Layer 5 of a small transformer language model trained on English Wikipedia (11 layers, counted from 0, width 96). Numbers have three digits each and are written without spaces.
A neuron's activation on a vector x is GELU(weights . x), where the dot is the dot product.

Input weights of the MLP neurons that the questions are about. A number n stands for (n - 500) times 0.00087.
n0: 370580411335377565587211527520510486510615530486350588454683675391486496422280513571292445704428331394507754491606503409475429510568517536424599628519350493552547320520555473522574493619566526558210761500540497576506585671695510327460616419439604360415727590355563618428448465496160503531
n2: 362937421651618442574623384787633260593470719576792509317471421378298407434496424375789174477438339596492724455257412491482505621635705441363483323606806656451462297466394535561377452465657524634491273424359529531516470458646712533555516521578375428191542624619830524408391816348405347403
n3: 547575595696336541477451260559445295687773319496662780361405573543439220426432449419599390262432525269454530478473235285165710598646616500579570853552473446512588637271626466541621565266508834482636559438479582500531551770820387542432729337646525332379341487362587488285337579364686448504
n5: 365438607641659555679788559518541578538597248610549259520339505361406555278417539583554709490240514430173542428452576190689646417220533577339752476716315671434404398716391449215557463225504853584814427625408682401366370366445722329461654717314278409529431250566645508411444471810444393698
n18: 405640422558610561369228540572491244694514415533452391495531573177514554378600525270452335175367416559518518453302306374495481459642659425597803619592548323616500529424357482925564349606886584510559339157715432708393655267431736726711672552668331467172592398440469674395614323625381591726
n21: 480545339363540624387412615432727416835627532421481386435465457675345477503464416485623273473344507423489621592534489455234359329346515525381422454586443454510525520529385463649428643471537781566380604375626555236530372640563645421388635462277573387714698726514376500515568575438587507863
n29: 460401526492447558575362496655565893679688427846390491730504110211292340621579508439583425297418414623453703281164571302459669513513741445625695330660289592392461472561487421533624500559569429589404388382340438799449491701647513509338536379298299604592565660571282700412781558537486570442
n36: 356371603718609583503432338448674500425424474443562610423289557371574481517392386698590560383484408556615432521609494398469488558512500790554324460450454287634621462590470697607553468516503433469413488524497593390439359462564545516370514438735478558518634485506420447444439584534436456470
n44: 546487555665766534594500306467612601662404517543289626469496226378589581324671291600522280540411619613332623383426487586469693638660601378586618566650240292576837508529325319757702766406508386795454455439335423547587399581714423200575485412555500509487553278361341554268683663367313572368
n46: 510530640524507623520438286576525362474559569458558439454663378511593614335511314467636551550317550504493530602611593583535354288570367539534621404353431326427615695271601371480573511401680588645328591401565601354334761583356657392457704468585391382477418328563439409337660361601808822455
n63: 550367536460777576395607566616578701588516147544347578397372727547333513519312312344604180388507412484435548706455496516422545555208583222664625541577500483601265507360424465631363686518424585412551523179546673468386437735585532509716573639575594589451471436519542389488526222417568437384
n88: 376430175543599718368406370626391278496666542321545571616504390624405696484364590386635568496428163509450393608394556435411811530384393380465409732718312545411362586745613385633315607511492445695335630668378560504504372536421487375572358699500455610335419123657703597564709400833551333690
n105: 529598460529716453470554422500374317541361257508796607291401432333407432663401548310613619613327667289640416523533565451425658251644743442297631450552654328345523475528359611261388484382555267492342543599555682362439516445474565547727452815413249562562542621466666576540673614445582276730
n129: 588467326515451640319682536433564731537592333463373508339225496516390418427568407528466565568504713504374407599421414686441618781650791336537633681651276598576417526396484339309644695239452557582636568358190547344336468621496635465628600404399346458580663717542425482317544170517351334561
n159: 288333571603714655281289701611558339602975504650105461522476634671454715420533281351579442390493594450573369511604360594461517591639584634526411517408386386484234542574419487329520210403562369531442801707521424419368546491781542360456515496630528664325571653484394489344618385694604664356
n180: 392787562481434643535271366617585457454742549964409483405563553414463425323545428439509377785507548348476620473325274618573453590632525329680345401520772388519552455455546381261407707500686701312361297462528521437507434627660584331561693696397032636500448387562516534413455525439706475550
n194: 463641500404642605335568496492744686455435492409653374513624595500439426345484392412815166343403500719512602364404434334390504468415614492471520352602296530596425259704344143404481533540455452414560596697380416595383520422518512574564545539480504091242607496377721662467280558641359809677
n204: 525519631494396496338245563581383674435582371325628620554625578430586523416418388485602331676430450500438543488541617544528627606622491585286380700515637366500687578545441409497363366541472375701524680390685477460492357539503540566352368552497477456271481559523565492353507425532516433546
n209: 552482341671457559262640450588560391617575482301542631304369635579216689421418573557394385300452451504672536547668624577433342586478619444485636474494417470599166385311555576558314612439513555282586620444666608661474705692535745434295533380550407444387595562476346608330567511473621493449
n219: 504796630573580667536439430273426365325800566470381752605580719525568621588404377325337513276407402479496538584474364569129474275639500520197395662551482438219738473620381462702543399526442364460517756695574559568379270589437449609389431612542588526255411555361748652538559299350505752381
n223: 449763430420648542672464547513641500447548260580514045313308602318439421571310496220559630359330602430326601542266434625369346638478787492593643495624532112545453325633359435598341456508632556611297513478457496769551535203651460524537544471604313782423749469529546579670958531523538382650
n228: 451684539593539433529538291473577384384613562485550509582376503443494420471449437589550295544489518398439687502488533383416416503319497631564471419539657323412377475438613557532500642503400666385690364469627595305484488308536476422266503454404560373506516488537663705394464479446347617695
n240: 368416523538596595534237289352716253714727221561538505447605734436615280365491471640375632423423464683411624506448834117723324432633404606579549414671486481491536120374634400696483385512664525529319127311572697551488290500584755372519664543760544462448635342535460359234837514408619495472
n250: 554661695496653603406549409723669852966431464386665361481553332214537277143252292316456371413205676542509528509524561188510654541370579213425647283609413510356414394399387546167474403363568625397601555328400627481446657594580585725769777408657509524379618430509675593305570448622555644612
n262: 431559416500519517394247432451583520449610289700552615809698586298442570515629321386444463588385604416381342295512566488536524565684653452784659556624340560362507402545504347266514412486528657760568492607395417570514565316546519711690743460454332244480391543424530361412583660569259665589
n271: 550560569473589488378641497561468456467435671369744459747497657376398542665581461448727535352427293238484536360280610493473497568484484601547430510537431555382513449342460438602598612538678532448380664463387522433521549486408487422448729435533525416585254410624494610520642460787422365580
n281: 441779578413400503435663258589683603355676470438554531763599546526544361381333599423405500554259639353213822503303566403338775539569526609403633486591328482704504330573509470389727968392683584482397372509432557224313586569486724542349405360517339353360523277676529590413542685505284314588
n307: 457733504579251599412405477481527549372453736577578476488481315445548622665484327660471328541193764681435638655622500560574471672796622420472621385573623450348381209383703563222515421454677577496231434532423588408408402580742312615533536537418511694562442632634508539480321412338543401484
n321: 421739337576425568451448582545373487335765471513648470487368424517378447524595458611430344570286147521419668500336622547400908574483662790331797678432513535390472458385209612513512433317504604770517217586463586437308521535572513352526393544616385324287377530728512443517568657829586350576
n346: 400869453477389666128260467408667376500614333535393447553455368538363509144437395580344650438447211619500722390452633379579584871581402603535516332731615513484645264504616203409612445477633371586580696390442373819420521437706491454384590460597524443465374633596558670547707634460560487509
n356: 418589486606536503149538504578607797463306425678349526386486446475482373469482288615496311386356468724500591488627606400515477543721742542522510560641553538510309592500419633593429551497417266473232425597752452500402230488395643527355490424623455660504592511449724658558578386409680547409
n370: 460423392564389502289430609443658645559601606482424482491497344570550431528347369546546422650387665488628559547566497348415464390585648475287601512592466252453557519463435611475481503466444673661561632368500577512447517376535465500641326403439453644448762423514639577456563580429519547568

Each question shows a token from some text and the vector x that enters the MLP there. A number n stands for (n - 500) times 0.013.

" b": 524531564461376139581545592414335461526483498603492499498639414489664370564569633342443431523483474496535523606552498464531511514534534495467459503406501606480473578445606501483626535565452353530577603482430203470571629564489467447379445487561613565411452544506457527505518509548508386537
Which of these neurons fires most? n204

"v": 585400535430447197537420595346609462582641355478454415515616460607553537490384589461324490536711406512526426627466562531500493480516418489540420440491681536471669471482545516711624411511508448548592561444542354466468526424410555518409491430530604575422541469491569450520455394424547465482
Which of these neurons fires most? n240

"i": 675465538467494171540450563512467477490499412525468338428576438541499468546602460386488543605562428507716384609566447513563433525502351560565471367352447545603614475396445507620421442456452484622654470510595372484503659557492420444607507387629438450553499446523603553407464472457505637483
Which of these neurons fires most? n46

" A": 644553528363514175490502635611488520462480474584361467541509559609687474576474538554377452559471507407527525628598619561566518503551435484556473507277547548440397604452507580522558498555383512455533414545563363480531561520486443439502274457516378395513531523434527507531511507488585331528
Which of these neurons fires most? n356

"im": 657352517490576244671427607349520381495626400531434464595467544613540547624551549570542542498554448606408377639558469617555496416347355559451448399554489653553517459532737418435609486487492432516552454451573470466545533537328519480369456479380523425532586444559519472441546451484477453316
Which of these neurons fires most? n240

"u": 478524628418519148580404485528509392512522495573578509475620473483499438541586647444392490494516518534708307599505428614383497502507479610474480376410634523555471593450493525494556464481421569385605498321676383487505500524438470446615598428528384517525446665485398534489368519404545580518
Which of these neurons fires most? n180

"f": 557368476483447183622454453484406524449383368433424491450437375503570454625528480572516700556487491650535395644693502538530468521536484561530497610540516453528533540393610506512586520456462393562451510414344396691543592492430427686599523385493421556563531569486543466451519470407486464398
Which neuron fires most, and how strongly? n129, at about 1.3

".": 549467541427543134541480561440521489533591554496428587465502440472548446552519639512492560445587417655543487600506586600493522513499532451525481515373380604462443475448491601396482479532494488470514515527441144561678487486526292478438375495613637545452507429597528558400476540565569547470
Which of these neurons fires most? n159

"an": 654485450437508284524399623512469519439603436543297435600419470576459644556682612576494536489603422451582340631502572558610635499447525431482488489520531602582538480502587479534505388341408490546500383454571409542553530617411362386389355480469357587561517411526538496686409413565518369560
Which of these neurons fires most? n88

"5": 697558599529573171539479565381510468384509483504493511525592451508541546658628503450450516504514545619503518648485607561585535555554447547634354401433464619532449502441600516415476411521376448368489362433515365504599585482446460563406396574334485564450466413512608466496475565429483516410
The two highest activations, in order: n307, n228

"so": 649571395473502122536447609492382640475560537457551414558583531581513458541513548436483450583600349373702533596571495457471415420474406579575457566421507473501619613422462429468474455574378396518599587421481302418633594516576510459423539539577518523497426537570471559532422518425415487454
Which neuron fires most, and how strongly? n204, at about 1.4

" for": 634468605422501138490444444540406502599620514510465500564500424542483467499539595612483617587707467426403447601483490604520446337480477449629389555419540606505579523568703463459547415394429438523547421475541254441666513586487452543476399466465427541470477519480523493372490598523548514571
Which three neurons fire most, strongest first? n180, n204, n3

"it": 641556704494609236591561514328624530555461466533587450385415462511559496500402658542398491600396410453543562609585358439457501441483406436436496465432357697546552406361496512485638388584434518469617557544540358525548610427564482537541542435545629538571499534471406361532327497528464523474
Which of these neurons fires most? n250

"nd": 367543548401492130544455606541355453426488367443503606437552555545597563637543455474446543510516480566581482618531431516386467477528586592540415490525693491542478515517667521497471436507398509390546355513566304656467554417400485583574478446507467642380529494578497466574466422405552553585
Which neuron fires most, and how strongly? n18, at about 1.2

"r": 440479536454519144752480402499590471435343455354480543485444597465641450585575625538531558529575465636501422635479468520432547508445550585534502556446594428591443469588417575590513386562441457517594544373655383475525387415462459499560462547570481573379573495515418520445402453461366459616
Which of these neurons fires most? n36

"W": 507451402505378089580518555508554538544520569562435497424574493527608496579467520544467434407603426517589590610560477486539449546524409431598450543312437492565489634503485559538601454648441530450494627530536274604666520425607437451464401397498516538499487478418481494446528472507434470490
Which of these neurons fires most? n0

"er": 676474516514382280492510595514502572450533373383516375509440384520560484478600649556465605565722454586530463628453588609716462547420462558552509502620430711476452424524481486540479412452366406573538361514520393480578429404385491559526270499460516494440381480488427546529687513531492504449
Which neuron fires most, and how strongly? n321, at about 0.51

" U": 605568486446418142444452554507403561569545498592428444540598414523638457580614539602318484503615454473627493576590598562498477544605339509575387517315513703457444549477550507498567472498345440508602536588664354392508573474382405380530416483449409442507520525467573592425486484499574446523
Which of these neurons fires most? n356

"or": 602521483452410227313488650421602446484733499518467581508456480624468489518613663502415489527641517473482475607431606574578480476515433551585402409425386693642520465508575468395516496450346521440489526426582294484487329535616539492583556371361522535555487537598417487425490584458490427561
Which three neurons fire most, strongest first? n129, n21, n346

" c": 557602550574331101528532591441460543525512490558510495548601456544623488632556558491519514483484481491437546602472534593464528511539423582484499602226444700529584495420483522495503504505488343520542582590439314510542664562487361465434388420526478464412412470558415514511549485459482432522
Which neuron fires most, and how strongly? n321, at about 1.3

"il": 416391503418525327579425530347508646484489598489275532485384445531535574610484417505546533458464432488689340614514639542427595473520535467655511514389503639602542557490395611472526433565358544529559452563521318543581653495465477468538574346461448581458422334658377473445434412603569566550
Which of these neurons fires most? n159

" p": 578537516435431073479535561441537437369564443589460582477609450601639538550499616402504478580403514369400517610448471472526500488517455528483504624357500647548621460480511444411598527529565504535607517551483332400568543517399486542573345350425434489505552547435510473512506595501596520543
Which neuron fires most, and how strongly? n281, at about 2.3

"n": 615475475438510193456591572563560548521528366491472534584488511595538490552496468601372521550666604346567423654564403562598555481468354491493379354456512460516561607352503511500597505581394564478416457416475402425513508600448407539550245491488509597580533534492519486506491492400473486610
Which of these neurons fires most? n370

" g": 659551560468281098507551592427492483492489487577478510524631444452605475559508625418523450552501430472612497586516421503529543497454471540487420519379436588509578461551515353527533438590461399492564500553468284468471751538538399492455503340522574453416515489523530547440508558510513653627
Which three neurons fire most, strongest first? n194, n0, n204

"pp": 614489527430544135571488357329426529498435420534604505442565375530491616621514490546462454545543350491560418602553556625457464540568412653544466508360531538607592472360519461603579478487573350523619548511421442536525647535383462573449521386359377549477606525553427557381512533548423503505
Which of these neurons fires most? n46

"'": 676507442433429164505602580477512480519486567543514492496487442552447415501614630542508600547476484602461438627523673537458491463547402354530519514388434415520473438341614494474502478558453508477571524674608278527637438535585347438473287520479440510501511539535465456566530548454449522637
Which of these neurons fires most? n307

"ep": 549470481417512124558534525325568519621467298469544483412477511566659545523359644530454564504479434390561431608464582527581638544470473526443440564448605566548638484544427406435600500529581485521634455495385337496588532426400715440558550397445433488506454537450469460622505473498531488464
Which neuron fires most, and how strongly? n5, at about 1.3

"ing": 569545507521442224454463565367529494488463468519531560482415591489439386680516669580473599547466454520499469648582534543372473463511481531466421502460431446560465525513510487486578374605419498407573443543570324578598569440402418527545310520406441648560402596640311464588494584554622366510
Which of these neurons fires most? n105

"e": 529530529458410200635427629539413475530574488427534408608560459526579618527550649501513546640681442503478392634541560524544536229337519543537456514494386594469571415465593472475441484454423531428541459393504427448594328483331507616514461493472524513575403513568425530661592467555534504358
Which neuron fires most, and how strongly? n88, at about 0.18

"ame": 529549540449614081430523601384521482476356525515655392492549518577515505484474565561494478637487485578567481595538509414564289450363406559506413510481469604526599432525488338322464526569295475422532487542552315571523534505559474537554502535511466408599527561559522513576533568514509633527
Which of these neurons fires most? n194

" d": 441570483428456067605505546480435512531564436539529489471582528544694485509440586412487469424571557431415497596464484496556610560480533584523432505392624617489496506554591452540564451552385431521633386524430248499570587454448410584491473389592593550373467483522550472551435475425577485628
Which of these neurons fires most? n3

" st": 437547576525336167542562597529449598488583409641519518385595490568631591490515698474480377462498451404457519582486544433534463432507520524468463510461595573514531499488512543442577368575470427538659525510517156519659440494512421487517356425574552593418482487509402510426600493432434557598
Which of these neurons fires most? n204

" as": 635480454369497147544486603485484517477522606461467495487530450451538449583528532521538669549622395569438481572526597545491549531394447369532369580394551654495538468493520478569556500399337405594646454485524269480660695464537406490410488519507588431439487527407533476583458535563621367585
Which of these neurons fires most? n204

"l": 557540565407559165584597533420568639531404485496644443423499386556585449519462720543403397492394602357588521625540452420410484515418552471428473495362510653692591386492499471412524508543495498554547521518560282402535558518438446568512525503505534487567546593454487444455424456528474578435
Which neuron fires most, and how strongly? n250, at about 1.4